Layer 8 of a small transformer language model trained on English Wikipedia (13 layers, counted from 0, width 128).
A neuron's activation on a vector x is SiLU(gate . x) times (in . x), where the dot is the dot product.

Input weights of the MLP neurons that the questions are about. A number n stands for n times 0.0069.
n29 gate: 22 42 47 3 29 -11 29 -26 -7 -39 35 -18 -16 -13 -5 34 -29 -20 36 -23 15 -10 -19 15 2 15 -17 -4 3 -2 24 -11 -4 -13 8 47 67 -21 31 -36 7 -2 -16 8 25 42 -29 44 15 -34 -34 20 -17 45 -17 21 -9 -28 25 -6 -13 -19 -69 8 -12 -37 19 -29 21 80 25 -9 -8 10 -16 -13 12 41 -41 45 24 -13 -18 52 43 10 -49 21 -26 12 -6 19 -7 -10 37 -11 -41 9 37 -17 -8 3 -18 -40 3 -8 -46 -18 47 -19 2 9 -44 -20 -26 -4 -20 -8 42 38 31 11 -18 -54 35 -10 18 -29
n51 gate: -20 46 -7 -29 12 -20 -33 -13 45 38 36 -6 22 -10 42 18 49 13 38 -20 -28 30 -5 -51 -30 -16 -20 40 -28 -9 13 29 34 34 5 -14 13 16 3 -1 35 37 1 28 44 0 15 -21 -21 21 12 4 0 -27 12 -22 17 -52 14 20 18 25 30 7 -1 -4 26 -10 10 -22 18 -33 15 -1 4 19 -26 -8 63 2 21 15 43 31 -22 2 7 12 17 -62 -26 3 9 19 50 20 3 48 7 6 4 -64 24 -24 10 27 -21 31 -10 21 2 -7 -2 -49 -14 -3 -9 -42 17 62 44 14 -4 37 -8 59 -14 7
n73 gate: 51 30 -6 9 0 -4 -2 -11 -15 36 -27 30 -41 12 -11 -15 -41 -17 -18 -29 -15 -9 79 38 -10 55 3 14 -22 31 5 -22 25 -4 19 31 15 6 -2 -32 24 38 61 -40 -18 -15 -42 -9 -2 4 -9 38 -20 23 -7 -8 -7 1 19 -36 -9 -17 -32 1 -28 -6 13 89 -20 22 13 -77 0 -7 -3 9 21 16 -28 -55 -6 32 -2 14 32 18 -42 -10 14 12 52 -13 27 -29 -4 44 -30 7 29 -29 -33 24 -31 -51 -40 -33 3 -18 10 16 39 -24 -45 8 14 37 -10 8 44 12 -18 -4 52 3 18 -28 -7 13
n109 gate: 9 14 8 -29 -41 17 15 56 13 22 19 45 15 -49 -33 -11 36 -35 -46 -80 -14 9 -5 20 -24 42 23 2 34 22 0 1 11 -4 -25 -1 -38 -23 -17 26 -34 42 39 23 -41 18 -25 4 24 -15 -81 -21 1 -3 -28 17 74 -1 -13 38 9 -1 -11 -24 29 -6 -62 80 -13 0 12 -10 1 32 -35 -21 -16 -2 -21 5 -13 22 42 16 11 -14 29 9 8 -16 -21 -12 -25 -18 8 8 5 -16 -26 -19 94 -1 4 45 20 13 -14 22 -38 36 -9 -21 18 22 -21 5 3 46 -39 42 -28 4 -4 33 48 -25 -20 54
n145 gate: -9 13 -13 3 12 30 -13 -75 -10 7 12 -28 3 54 -24 17 -10 37 3 -28 -10 -8 22 7 2 -66 13 13 -6 19 -52 -33 8 13 -9 4 -48 -41 -44 -31 20 5 2 -56 56 -28 -12 -17 -65 -25 5 20 15 -7 -1 -53 38 -33 12 -22 -63 27 -20 -26 -38 -38 29 10 -1 9 -22 -40 -2 -42 8 -51 -50 1 11 -29 26 3 6 27 17 -7 25 12 11 -12 16 26 -23 -14 47 -23 8 -27 5 25 -14 10 -31 32 35 24 43 1 -24 -9 -33 -9 -56 -30 -5 -21 -20 3 -22 3 22 24 6 32 76 -44 -1 21
n158 gate: 14 12 -38 -13 37 3 -30 -20 -35 -3 -39 15 32 1 -22 -12 -7 2 -6 -20 -11 58 11 6 -10 39 7 51 -16 13 -30 0 13 14 5 28 2 25 -37 51 6 -14 0 -20 23 69 7 -6 -11 35 35 -14 5 20 29 12 37 -26 -44 41 7 57 15 32 11 -61 -7 21 24 25 33 -6 -22 37 13 -43 32 -11 9 37 47 -6 1 10 27 21 -6 -20 -2 -20 9 -4 2 -1 17 -11 27 -22 -8 5 -14 23 -44 -58 -29 12 -68 -46 -1 28 5 36 -24 -28 -6 48 32 44 6 15 6 2 13 7 -10 -11 -28 57
n220 gate: 9 24 17 7 -3 -13 -17 -8 -10 14 43 -5 11 -2 -31 -53 -65 13 29 -4 -50 45 40 -7 7 -35 -56 24 0 0 -31 -18 -18 2 21 -19 4 2 30 0 -30 -14 15 -18 9 1 25 41 -2 -1 64 20 26 6 -41 2 24 -38 16 8 -38 16 -16 4 36 20 19 -20 -16 -16 -22 -11 -43 -40 5 -48 -9 -6 8 -72 -22 0 -13 -21 16 -28 10 -2 -53 11 -32 -6 1 -44 -8 7 -78 -31 30 -16 -24 35 -8 18 -3 6 -14 -5 -27 3 -5 -5 -32 -9 -49 2 8 11 24 2 6 50 -49 -21 29 13 4 -9
n245 gate: 27 31 19 11 12 -3 -9 -41 39 16 10 -16 -46 -16 -26 22 6 -3 -39 -58 -31 11 -31 31 20 47 -45 26 -17 -38 17 11 -23 8 -38 16 15 42 9 17 19 26 -9 17 -12 13 30 19 19 16 -4 -48 43 15 -6 -8 14 -40 34 -5 -18 3 -16 -16 -30 -2 20 -18 -49 -28 22 -28 -19 32 -5 29 -24 11 34 -21 19 -71 53 11 -24 26 9 -4 -4 -2 -14 41 30 44 12 11 -21 10 7 0 -1 27 -8 -52 -12 17 28 -2 -36 30 -26 -45 27 -12 -15 -16 24 -52 -9 24 18 40 -11 8 -16 16 25 -4
n270 gate: -1 3 7 20 -15 6 -51 19 1 13 29 -60 -2 -19 -5 -16 21 -5 1 43 -21 -10 -34 -12 -51 -38 -50 6 -6 17 33 19 27 9 16 -9 -29 5 2 -5 57 1 15 25 -30 6 -22 28 -8 23 58 22 -12 -38 -9 3 30 -6 -47 -17 13 20 -26 -10 -5 41 -16 -32 -7 9 24 8 -21 4 -69 3 19 -33 -45 24 50 9 -25 -21 -16 -36 -47 -10 -42 -16 -14 -38 22 26 -9 27 -21 18 -55 -9 -14 54 21 -16 -37 -15 5 26 -24 -13 -33 44 34 3 1 17 5 -26 1 6 -2 3 -41 -22 35 -11 -3 -4
n291 gate: -42 -26 -7 39 62 -2 17 38 32 11 -10 29 -2 -35 43 -33 49 40 58 -18 0 3 17 26 56 33 36 58 -25 -55 46 -16 -48 4 -28 -29 24 -28 -12 30 -10 2 -23 50 5 -17 -41 12 -14 49 5 12 42 -27 23 5 -7 -12 -12 -12 -44 9 -16 2 -18 -16 19 -2 -23 -9 -24 -39 -63 9 -4 29 -35 38 54 -11 -7 16 28 20 -11 15 3 32 41 8 18 25 -28 52 -16 51 -21 15 4 -11 14 -17 3 -43 -37 70 -58 31 40 -29 36 -5 -5 28 34 -28 5 28 -17 -14 -30 27 43 9 9 -4 34 -14
n313 gate: -14 7 57 23 -9 -43 -28 -23 2 -60 6 2 -5 -2 13 -17 -14 1 -7 25 23 -27 11 -46 11 -3 -3 -10 -18 27 -8 -17 9 14 -18 23 -10 -38 -4 -45 -15 27 14 26 -23 -22 38 -2 -19 32 -71 -13 -11 1 6 -20 -20 3 51 8 -67 45 35 -72 3 14 19 -15 -47 18 27 22 -38 -10 -52 -10 -5 16 8 -15 24 51 3 -43 16 -13 -39 -35 25 -45 -8 63 25 -4 33 -9 -5 0 -10 13 21 4 27 6 -28 5 6 -17 14 24 -18 46 9 -28 -39 9 43 11 -13 -17 19 18 -29 -34 14 -21 12 -17
n29 in: -3 -16 14 -18 13 -16 -1 2 -35 43 -9 28 -4 -27 -34 9 14 4 20 16 46 -19 23 31 -22 37 -11 -4 -6 46 47 -20 -7 11 -17 21 21 -43 -46 -6 45 32 -43 -13 -43 -43 -84 23 35 -21 33 33 19 12 0 -13 -14 15 -24 -21 -26 -35 8 42 -6 -20 1 10 10 11 8 -21 -15 44 -26 -73 13 17 -28 27 -11 -10 14 14 6 13 68 -36 12 -23 -2 -49 -6 -12 0 2 6 -2 3 26 -36 36 2 27 -28 -37 -7 -7 -30 5 26 -20 -14 14 -36 32 -62 37 7 -10 -35 19 0 11 14 2 -21 1
n51 in: 20 44 -2 -10 -30 27 2 8 -41 23 -36 -33 -23 -83 53 -11 12 27 -6 31 -15 10 -9 -7 -13 -25 -31 9 -7 3 51 5 -2 25 11 -3 49 -1 7 -14 13 -37 -8 -2 33 -7 -34 -6 -7 13 -4 -30 -40 -6 19 25 -17 -38 13 -15 32 16 -26 -34 -28 -17 -9 47 3 -3 47 37 -50 -3 -39 34 12 15 -30 9 24 22 46 26 -37 30 -67 15 -23 14 15 16 24 -4 27 -22 26 -10 5 -54 9 -31 -26 -5 24 42 8 43 -38 59 24 12 1 -20 59 -15 8 8 41 -8 51 1 22 -12 68 50 -26 16
n73 in: -30 -44 -55 17 70 -21 -11 -2 26 -53 1 -5 -17 22 7 11 -22 32 39 14 1 0 32 2 -15 12 17 6 -5 27 -43 30 -11 -3 25 -28 -19 -2 26 -25 7 13 19 22 -6 20 -19 -8 18 25 1 -59 -2 31 18 -8 2 5 16 28 1 -3 -5 -2 9 4 15 -11 -38 5 20 25 6 -39 -14 -16 22 -36 11 -2 2 -38 4 37 -43 -16 -31 29 -79 11 59 -50 45 9 7 -14 36 -16 -19 24 -8 26 -38 50 25 -47 -16 -39 -29 6 -50 -12 -17 24 3 -79 30 6 -26 -61 -22 -17 11 29 8 -2 6 2
n109 in: 48 9 -11 -18 1 16 -16 24 11 -2 2 -34 29 -21 -46 56 -11 -26 -14 -2 -3 15 35 44 10 -3 10 53 -29 -32 41 -9 -26 48 -5 23 23 43 -25 -10 2 -36 31 -40 19 -20 -29 16 -22 48 -11 -31 -19 3 -42 25 16 -19 23 -33 -33 -26 18 -34 22 39 -18 -40 10 -18 51 27 -32 -31 -48 -57 25 58 -15 10 -9 -18 -24 -9 -24 -25 42 -26 -43 15 -19 -44 27 -10 -5 24 -7 -47 14 -2 48 33 32 4 7 -10 -24 1 -5 -16 39 3 -9 -24 54 28 40 29 41 -25 -7 9 -6 -91 9 -27 7 9
n145 in: -33 -1 3 -34 7 -27 -50 -15 36 18 -22 28 21 29 -37 -6 25 16 -22 -6 -90 -25 27 -30 33 -28 -32 2 -28 -6 5 -33 -29 -16 -5 -34 23 12 56 13 -47 -18 -16 -6 59 -27 19 -11 6 -56 -22 36 20 -4 21 23 4 34 26 -28 19 22 29 -46 18 -15 9 -15 33 -22 3 -33 24 33 -4 3 6 18 -14 29 -16 -8 -11 -38 2 -22 45 -1 27 15 62 33 -8 34 -2 9 18 -44 -32 58 -28 -7 -45 -3 8 -11 27 11 -7 -15 11 -2 35 46 8 -36 -22 4 3 -46 4 23 5 32 6 46 36 -35
n158 in: 40 -7 -72 34 28 -14 -44 -6 -3 47 38 -23 -21 37 -24 -7 -16 15 -21 11 7 10 -18 -9 -40 2 -12 27 -47 16 -26 50 -32 1 27 -28 15 24 -23 11 -16 14 8 -18 28 6 16 25 -23 23 -61 -39 9 -28 6 -39 3 6 -42 26 -17 37 -35 -11 -4 -13 1 -35 -20 37 45 36 -19 41 17 -24 -28 -22 3 13 7 38 0 23 -30 -50 -10 2 -23 12 17 -50 -12 35 -17 5 -8 35 -6 -20 24 -2 -33 -45 29 24 -31 -14 26 -20 -21 -17 -4 -71 -47 -21 -6 20 -22 9 6 -46 -16 -27 -36 -10 8 51
n220 in: -80 33 -9 14 -15 27 23 23 19 17 -13 -1 -11 -23 -11 -27 43 -35 12 16 -10 -16 3 -11 8 -22 14 3 -20 -40 -31 5 45 -27 16 25 3 -21 19 -28 -20 -2 -51 -15 -21 8 -47 29 15 8 -17 -18 5 -14 -12 21 17 19 28 29 -2 45 7 1 -4 39 -39 -23 -3 12 12 33 -21 -6 -22 52 1 44 1 -19 26 40 0 -25 6 12 31 -14 12 37 -23 -74 7 -50 51 -22 47 -63 47 12 11 -4 -10 -19 9 2 31 15 65 21 26 -19 -6 22 -15 -15 20 -27 -36 -19 12 28 -46 -30 3 6 -4 -6
n245 in: 49 -46 -51 32 -4 -41 -38 -7 -21 22 37 -31 -1 -22 -37 12 26 -13 -1 8 -35 -16 -17 -21 12 7 -35 -22 -25 -49 20 5 -13 -37 -18 35 25 55 -33 -1 15 34 31 11 -38 27 8 28 46 -5 -3 -30 -3 7 33 11 -37 -11 -13 -9 -6 13 -25 27 -4 15 46 33 -15 -19 8 -2 -34 -20 -2 -37 -5 12 -29 8 -1 -26 9 -26 -20 7 -24 -26 41 2 -18 1 41 15 5 -16 -52 24 -20 32 12 9 -15 -49 33 4 1 -9 -8 -1 16 -66 -32 -15 32 16 -3 -15 -44 -45 4 14 -10 16 5 -26 13 22
n270 in: 13 27 0 6 -1 0 22 18 4 -15 -26 -1 26 -47 10 18 -4 -10 -60 10 -43 42 11 2 38 7 -1 5 -16 -38 33 -20 8 -5 29 -4 8 -17 19 -48 6 -13 -17 -21 -24 74 -59 26 40 25 7 32 2 12 -10 -15 17 25 -13 57 -8 -10 26 36 4 11 -6 6 -2 -19 24 14 -11 -19 15 3 -9 -39 37 -57 14 -10 5 -2 -25 -7 -13 -35 50 -17 20 17 42 14 -28 27 10 -26 -59 -57 -12 -3 10 -7 -52 -5 -25 -29 6 2 37 26 1 -60 -1 11 32 17 -49 -6 -20 -10 -24 69 -46 -2 -11 -2
n291 in: -5 -33 21 12 13 -13 -22 16 -3 38 23 15 20 -34 -39 -1 50 -18 20 -1 -9 -28 13 -57 -32 22 -60 34 41 -30 10 -33 13 39 16 27 -10 42 -20 -33 -7 -12 -18 -25 -17 -52 39 -40 -1 -37 -46 28 -28 -12 -48 -33 -11 22 -16 -12 3 9 0 -39 -65 47 10 -24 37 48 -2 5 -37 -36 -17 34 -2 3 10 -20 -13 49 -21 -20 12 -8 3 -59 21 20 -44 33 -44 -33 5 -31 -11 -59 -30 8 2 45 -8 -42 3 9 10 46 -25 43 12 -29 -14 29 -5 -9 4 9 -3 -47 28 -19 39 21 -10 -2 24 -3
n313 in: 5 48 0 11 15 -50 39 3 19 19 41 -31 -5 3 -44 -3 -16 9 -1 14 -40 -20 -28 21 20 -12 -49 -3 6 2 6 -2 6 45 13 5 12 7 45 9 28 66 9 53 24 -49 -4 -59 46 -39 -1 20 40 -60 9 -31 -48 38 -14 -15 -6 -34 -55 -31 -33 24 20 53 -10 32 38 -6 50 -35 3 14 9 35 -1 -25 -4 7 -12 24 8 -4 -41 4 -9 -53 1 -4 9 -2 -19 3 -27 75 42 6 72 -34 14 16 -43 -19 24 16 -40 19 17 -2 14 -12 -7 -53 16 12 46 9 -16 -3 1 39 27 -33 -18 31

Each question shows a token from some text and the vector x that enters the MLP there. A number n stands for n times 0.038.

" a": 24 1 -19 2 -7 23 23 4 -16 -4 0 -7 56 1 -1 4 34 -6 10 -9 19 -11 -4 15 -39 -1 -17 -3 16 37 -15 -28 11 -1 -5 0 49 14 -21 8 -5 2 -13 4 5 31 9 19 -1 42 31 15 21 24 0 9 -16 -23 -9 -26 -1 -21 -3 -12 -8 35 12 -3 22 -15 2 9 -3 -9 -12 3 8 1 2 14 -6 -8 -9 -10 -42 -26 -19 -3 19 15 14 9 4 0 -16 -21 0 -27 -19 10 -5 7 39 22 2 19 31 -14 -31 -22 -15 -27 -16 16 -23 47 -4 -16 6 -10 -9 -21 1 17 -32 -11 1 34
Which three neurons fire most, strongest first? n270, n313, n145

"==": -8 -21 -8 -17 1 13 5 18 19 39 10 -22 37 -3 0 17 -3 11 20 -9 -4 -16 -38 -14 4 27 -33 -15 -24 -21 -18 3 -33 -38 -10 -10 28 1 2 -16 -1 -18 8 -25 -2 49 9 31 -13 8 23 -10 -13 -27 -5 -26 -21 10 6 -13 -4 -5 -14 11 4 36 10 22 -26 36 -6 36 -30 15 18 -9 -2 -19 21 5 -8 -25 -39 18 0 4 7 -12 26 2 28 0 -4 18 -2 22 32 0 -12 9 -24 -22 13 9 -3 5 21 -23 15 19 23 -19 1 1 -27 24 25 14 -25 17 -34 16 11 32 -17 -8 32 -1
The neuron with the highest activation: n245

"very": -3 7 -7 -7 -11 9 1 7 -7 17 -10 -17 6 -2 13 1 17 22 36 -32 16 -16 18 -17 -13 5 23 9 16 18 4 22 12 -5 -6 10 18 -18 -19 -17 -14 -6 -1 24 11 1 5 -4 -5 15 29 7 -35 16 -6 -9 0 -36 -21 -36 39 -1 -1 -27 21 53 72 4 -1 -16 -21 2 -7 11 -21 -38 4 -50 18 18 -4 -27 36 30 -18 -5 14 24 -2 -11 18 10 12 20 5 -7 -16 5 -12 -41 1 -6 -5 7 16 -4 46 2 -1 -31 37 8 -20 1 -20 22 36 18 -5 20 31 2 0 17 -23 17 6 32
The neuron with the highest activation: n51

",": 23 12 -23 -25 -21 -2 33 7 -7 -14 1 21 22 -15 17 18 20 -27 -7 -6 6 5 -23 -16 3 22 6 4 40 9 -11 -13 6 -30 -2 -10 40 15 -13 -18 -12 -7 14 2 -5 -7 14 26 -4 0 76 -6 29 14 9 8 3 4 16 -9 -1 2 -18 -4 -1 7 16 -9 -8 17 -1 44 1 26 15 8 14 5 -6 -19 -21 -12 16 -12 0 25 6 -9 13 -20 1 1 8 13 12 -1 -7 19 9 -40 -1 -8 23 15 4 10 5 -8 -14 26 8 16 -27 -13 -6 5 -12 -11 -5 4 -17 -28 -12 -6 -3 -44 18 -29
The neuron with the highest activation: n145

"ri": -11 19 -19 -30 7 -24 2 -15 16 37 23 10 -8 21 29 -1 24 -10 30 -28 31 3 15 11 -6 8 5 -5 13 -10 -24 -39 7 -22 -1 -13 14 -16 2 -33 -3 -6 19 20 -7 15 18 6 13 -10 17 -9 -15 36 1 -11 8 41 -7 -20 -17 -36 -22 -19 -8 -25 0 -69 -35 13 -6 28 12 -13 -4 -30 -1 -41 -20 17 0 -9 -8 16 15 11 15 34 3 4 -11 12 -12 14 -25 23 -1 19 -8 -3 37 21 7 9 -20 -31 11 -5 18 -17 -5 3 12 4 14 -29 11 -21 4 -11 -51 1 -29 20 8 23 -3 33
Which neuron fires most, and how strongly? n51, at about 1.2

"ch": 10 -7 0 0 26 28 -6 23 -16 0 4 -26 33 5 -1 9 -3 21 -17 34 31 8 -8 -22 -2 13 10 22 3 -8 -22 40 18 -18 -12 6 35 3 -7 25 -38 -11 18 -16 -23 2 12 -10 6 -7 14 42 13 -25 5 24 -22 1 -3 -25 7 -14 -45 -22 -7 22 -2 22 -7 4 -24 41 -29 33 25 -16 24 -19 4 44 -6 -15 6 -12 -10 -24 -22 -3 -9 -18 -19 -35 33 -13 -12 -22 17 5 -23 -24 6 -19 9 -20 5 11 25 -7 28 -2 31 8 5 1 3 3 -18 -23 22 9 -27 -16 19 6 -16 -23 -3 -10
The neuron with the highest activation: n158

"m": -8 17 1 -36 18 16 -7 -7 -33 18 -5 -4 15 -7 16 -13 -16 6 2 2 -12 10 42 -4 17 0 31 -7 6 19 20 -20 4 -18 -23 -4 33 37 -29 -3 -8 -12 22 19 24 -33 -14 -7 22 -5 -8 13 -16 35 -33 14 -18 4 -11 -42 -5 5 -15 -9 -9 -10 15 4 -22 15 17 34 7 -4 -27 2 5 7 27 21 -13 15 16 19 3 -10 -14 -9 -16 9 -12 -20 7 -1 -44 -5 -4 -39 23 -19 38 -33 18 -12 17 3 -28 -3 2 0 29 -9 -13 13 -35 -32 -14 -42 -19 21 -17 -31 -8 -39 28 17 -2 3
Which three neurons fire most, strongest first? n109, n29, n270

"[": -2 4 2 15 8 -9 -16 -5 -24 17 11 2 35 -8 -11 -29 14 9 37 -1 -13 -4 -28 -5 4 -2 39 11 19 2 -8 22 6 -1 -11 -12 6 0 -5 -15 -1 6 -13 -42 10 -16 21 23 -9 6 48 24 -13 34 18 -7 -24 14 -4 -44 19 1 -9 -22 -13 3 6 -36 -21 -11 -29 -9 -22 -15 -12 -14 48 -24 36 -22 -38 -20 -17 0 -26 9 -22 -13 14 -5 -50 -31 -8 26 -20 5 2 0 -28 -5 3 -20 2 1 -22 15 -10 -23 5 -2 34 10 -15 2 0 -5 -18 -14 -24 6 21 -13 28 7 2 -18 12 -31
The neuron with the highest activation: n291

" Bro": -8 2 11 -53 -9 -3 23 12 13 18 -28 9 10 13 4 -1 13 -18 25 11 -9 -17 10 -8 -21 -3 24 1 23 -17 -5 -25 33 -8 -31 -10 24 -9 -28 -21 8 -4 9 23 3 -22 -4 -1 11 -23 -13 -19 22 48 31 -3 -18 24 -35 -40 -5 -10 -16 -46 -4 16 34 7 -36 15 0 29 -18 11 32 -4 30 12 3 -24 -6 16 -22 5 -4 -20 -34 40 24 18 -22 31 11 12 -17 1 5 -41 -13 -3 4 -6 5 0 -15 -6 28 -25 16 3 17 14 -6 -4 -15 29 0 13 10 -20 -31 -3 -8 0 6 -15 7 22
Which three neurons fire most, strongest first? n313, n291, n158

"RA": -8 13 -9 -41 20 14 17 14 13 13 -49 11 17 17 27 8 15 -7 -12 16 1 0 -12 -28 12 11 -21 17 -1 -22 -3 1 -8 -3 -20 11 15 -13 -11 -1 -43 -19 -11 -20 -6 0 6 -5 -9 27 37 11 9 13 -7 2 -16 12 6 -9 -14 -1 -35 -26 -46 26 -8 13 -5 -2 11 40 2 1 16 -4 53 -1 2 -1 -29 -38 -15 -7 12 13 -24 -27 -4 5 -26 -2 19 27 -29 -20 9 -25 -20 14 4 9 -19 -9 -18 11 65 -15 -5 2 24 46 11 5 6 -14 -9 -18 2 1 -14 -32 -19 40 30 -5 -2 4
Which two neurons fire most, strongest first? n270, n29

"b": -9 -24 -28 2 0 14 12 40 -15 38 -54 -14 0 -4 17 -2 -13 0 -3 -1 16 26 21 -3 -23 2 20 7 13 8 4 15 6 -2 -37 -23 20 -13 -25 -7 -9 31 7 -18 25 -5 21 -5 32 -2 34 9 5 -2 -8 -5 -9 -27 -7 -28 -1 12 -20 -34 -24 -7 -12 -20 -26 15 -23 -10 -4 -11 4 17 -27 -26 26 17 -9 -15 -17 -36 -9 -16 -7 13 1 4 -31 -19 -10 -7 -18 21 -4 -2 -25 5 38 -18 10 5 22 -34 7 -1 3 18 -5 -7 1 9 -26 17 -23 7 -21 3 -10 -29 -16 25 44 6 18 -40
The neuron with the highest activation: n291

"se": 3 11 -23 -6 -7 29 -24 48 -18 28 -23 -7 33 -12 12 -9 38 -2 -11 -21 -1 -15 1 -20 -11 2 27 40 -9 -14 1 -21 14 -46 -6 -1 20 4 -29 17 -43 -26 1 -29 21 19 -8 27 31 -4 40 23 -41 -2 -9 6 3 6 8 -13 -1 -31 -14 5 -21 -3 -13 7 -13 -19 -29 5 -5 11 -17 3 1 13 -22 -8 -42 -18 -9 -51 15 -11 -10 -13 7 7 -4 6 7 36 -11 -3 11 -14 8 -6 19 14 9 -3 -9 -23 -14 -18 -3 -5 27 41 19 -11 -19 1 -8 -27 -2 -14 -10 -16 -15 6 20 -23 4 -23
The neuron with the highest activation: n270

"C": 25 11 -23 -37 -8 10 23 -29 -22 -21 -23 -9 27 25 40 21 -1 -36 -3 7 29 14 -14 10 22 -7 0 -9 3 -9 1 -21 -35 14 -12 -17 10 -7 -25 32 -29 -15 -13 -8 -11 -8 27 8 1 -2 10 -3 -14 -8 -34 -7 -30 9 -10 -31 -7 12 -27 -55 5 -19 15 -24 4 38 18 10 -4 2 6 -17 8 -15 27 3 -27 -29 -9 -2 -8 -2 -21 -11 1 -15 -23 6 12 2 -33 -20 37 -18 -26 6 -20 -3 -17 7 -2 -8 28 -18 3 0 5 25 32 -4 -7 -16 5 -20 1 2 -6 -18 -22 20 28 -11 14 -25
Which neuron fires most, and how strongly? n220, at about 0.74

"at": 7 -9 -22 -25 17 8 -24 -7 -16 3 7 -9 10 -14 35 1 6 3 8 -2 17 16 -4 15 -22 -20 20 -16 39 -10 -10 -35 4 -51 -37 -5 30 -10 6 -28 -6 -7 -33 30 -12 -23 26 -32 32 15 2 -14 -22 23 -15 -12 7 20 -3 -20 7 -25 -12 -29 17 -12 -23 -46 -2 -9 7 -5 19 -11 21 18 12 -40 -11 33 -10 -9 -4 1 2 -36 18 -10 1 -31 2 12 -13 -6 -3 2 27 13 -8 2 15 10 4 20 8 -35 32 -14 12 37 -7 17 9 19 18 -24 15 -21 -5 -28 -2 -1 -32 -9 23 1 29 19
Which neuron fires most, and how strongly? n245, at about 0.38

"t": 42 -29 15 10 29 3 -13 45 -12 24 -19 14 2 -11 23 -4 26 14 -24 3 27 12 -32 18 33 15 20 -28 -5 16 -21 -13 26 -14 -17 -18 14 3 -13 10 -5 -10 -2 10 -10 18 58 -12 -53 -27 3 17 1 10 -17 -12 -7 3 -4 -5 -5 33 -28 -13 -21 10 -8 -9 17 -11 30 -7 -2 10 -5 -37 21 -45 4 28 6 17 -3 11 -20 -32 15 23 14 -10 -1 2 -9 -27 -14 -44 -6 -1 -6 -31 21 -33 2 19 15 -23 6 -7 -1 35 -9 13 2 -11 6 -18 1 -26 10 17 -13 -12 1 -7 -16 -26 30 6
Which neuron fires most, and how strongly? n158, at about 1

" F": 8 13 -8 -41 -19 -18 3 10 -23 -11 17 -5 14 -14 9 -2 5 9 -15 6 46 -15 -34 -40 12 22 5 -9 9 -9 -7 12 5 12 -18 -10 11 4 -7 2 -11 11 -22 -7 12 34 14 17 5 -6 -9 1 23 31 -16 12 14 -9 1 -18 15 1 -19 -86 15 -1 -4 -8 -22 -15 1 19 12 1 -12 -6 18 15 27 -22 0 -7 3 -42 4 -21 -27 17 22 5 -14 12 33 4 -20 -10 4 -4 -46 -7 -9 5 21 2 12 -7 25 -6 -18 10 -3 5 -19 -8 -4 -22 13 0 8 15 -13 -14 -8 -29 -6 10 9 9
The neuron with the highest activation: n109

" the": 6 2 -2 1 -18 7 18 10 -13 -14 -5 0 46 -18 17 5 18 9 6 -16 2 -14 -9 11 -5 -1 -21 -11 7 10 7 -17 -4 -6 -7 8 72 0 -15 -1 -7 1 -14 -5 -4 26 20 -18 -18 27 61 0 5 15 25 10 7 -1 7 -31 -2 -42 -7 -43 14 15 -1 -2 16 -12 -8 -8 -3 -9 -6 -4 -3 0 21 8 6 14 -10 -4 -14 -9 6 -10 -6 -5 -3 -9 16 9 2 -12 4 -29 -12 7 -8 21 19 9 20 5 -4 0 2 -8 -20 -23 -6 -2 -16 6 5 -14 -1 -6 -9 -22 -2 28 -4 -25 10 -26
Which three neurons fire most, strongest first? n158, n313, n270

"ff": -25 2 -23 -8 17 8 -20 -5 -2 -32 -10 -39 0 11 20 -8 10 10 2 -1 45 25 25 -15 32 47 20 -15 4 -14 -1 49 22 -17 -41 -15 14 2 -35 17 -4 19 16 -18 23 17 -5 -6 14 -20 0 12 -12 23 -14 6 1 1 9 -13 -4 -20 -13 -7 -40 12 -29 -5 -31 -45 -21 6 14 -21 25 -34 -16 4 13 -9 -12 7 -38 -54 9 9 9 28 19 -11 28 -49 40 0 -18 -2 34 0 -21 -8 17 -19 35 -18 22 -8 -2 1 -9 13 6 -6 0 5 16 -8 -40 -4 -4 5 -13 -5 -8 -12 17 2 19 -16
Which three neurons fire most, strongest first? n313, n51, n158

"im": -24 -16 -15 21 -14 9 -13 -11 -4 -14 -49 1 21 -3 8 19 5 -10 -1 -11 30 5 13 -12 10 16 -32 15 -7 -3 1 -15 5 7 -16 26 41 -5 -11 16 -18 2 -23 -23 15 -43 15 0 -17 0 -12 22 3 -8 -21 10 -23 5 -28 -15 -19 -17 -22 -9 -17 15 -3 -19 -14 15 -57 58 -18 5 -27 -2 -10 -16 -29 -11 3 9 0 -19 -39 -9 -1 -12 28 10 -48 -51 13 0 -33 12 5 9 -3 -29 30 -22 10 13 1 2 -10 23 -1 10 13 49 17 22 17 4 17 -14 6 21 6 -10 -3 2 5 29 -26 -7
Which two neurons fire most, strongest first? n291, n73

" was": -7 20 4 -24 -4 5 15 26 -13 10 1 -2 26 13 13 7 34 -13 -7 3 -10 -13 -4 -35 16 -15 10 -6 11 16 -21 8 31 -13 -13 -22 54 -7 12 2 -10 19 -12 -78 15 0 11 27 0 18 44 21 -8 21 -20 3 16 -12 2 -18 -20 -11 -7 9 2 59 20 -25 21 -1 -25 0 -1 10 11 13 -5 -22 -9 0 -20 16 3 -14 10 21 -13 -2 -18 -13 24 34 17 24 -9 -3 -6 -20 -8 -39 8 28 3 24 7 1 16 0 12 -22 -2 -4 -28 -9 -5 -2 3 10 19 -10 -25 0 12 40 4 -17 3 5
The neuron with the highest activation: n145

" In": 8 20 21 -14 -4 6 -8 30 -11 -15 23 -8 25 8 32 -3 21 -20 5 16 12 -14 -8 -32 -5 5 4 -13 -5 15 -21 -36 6 -12 -15 -5 61 -13 -8 0 6 9 -13 20 9 29 -19 -11 -22 -26 31 13 23 29 12 6 -6 -20 18 -27 13 27 9 -12 6 21 -2 -18 -7 7 -16 -12 -8 13 50 11 7 -21 19 15 -24 -37 1 14 -6 23 -4 -9 36 -8 -1 -22 22 15 -2 -17 15 -2 20 -20 6 8 -5 17 7 12 -1 -13 -2 25 4 -19 -24 -13 -18 -12 -37 21 33 -13 -7 -20 39 12 22 -31 -6 4
Which three neurons fire most, strongest first? n29, n51, n109

" and": 35 -5 -10 -25 -31 27 15 -7 -18 -16 41 13 16 -4 16 10 8 -17 11 -6 -3 26 -20 -1 5 32 -3 2 27 9 -2 7 15 -17 -4 9 49 1 -4 -21 -19 8 -13 -26 11 -14 16 31 7 1 57 -3 -21 22 5 -5 -6 -9 8 -30 -16 -27 -21 -2 -3 20 5 26 12 1 5 5 3 21 3 32 -41 -13 14 0 -6 3 -12 -1 -15 3 8 -8 2 -14 -8 -15 5 7 0 -10 -10 1 20 -24 -22 0 -1 12 -4 8 27 6 15 -7 19 24 -46 -17 -33 -17 -7 -1 -4 6 13 -19 3 -1 -40 -13 -26 20
Which neuron fires most, and how strongly? n29, at about 1.2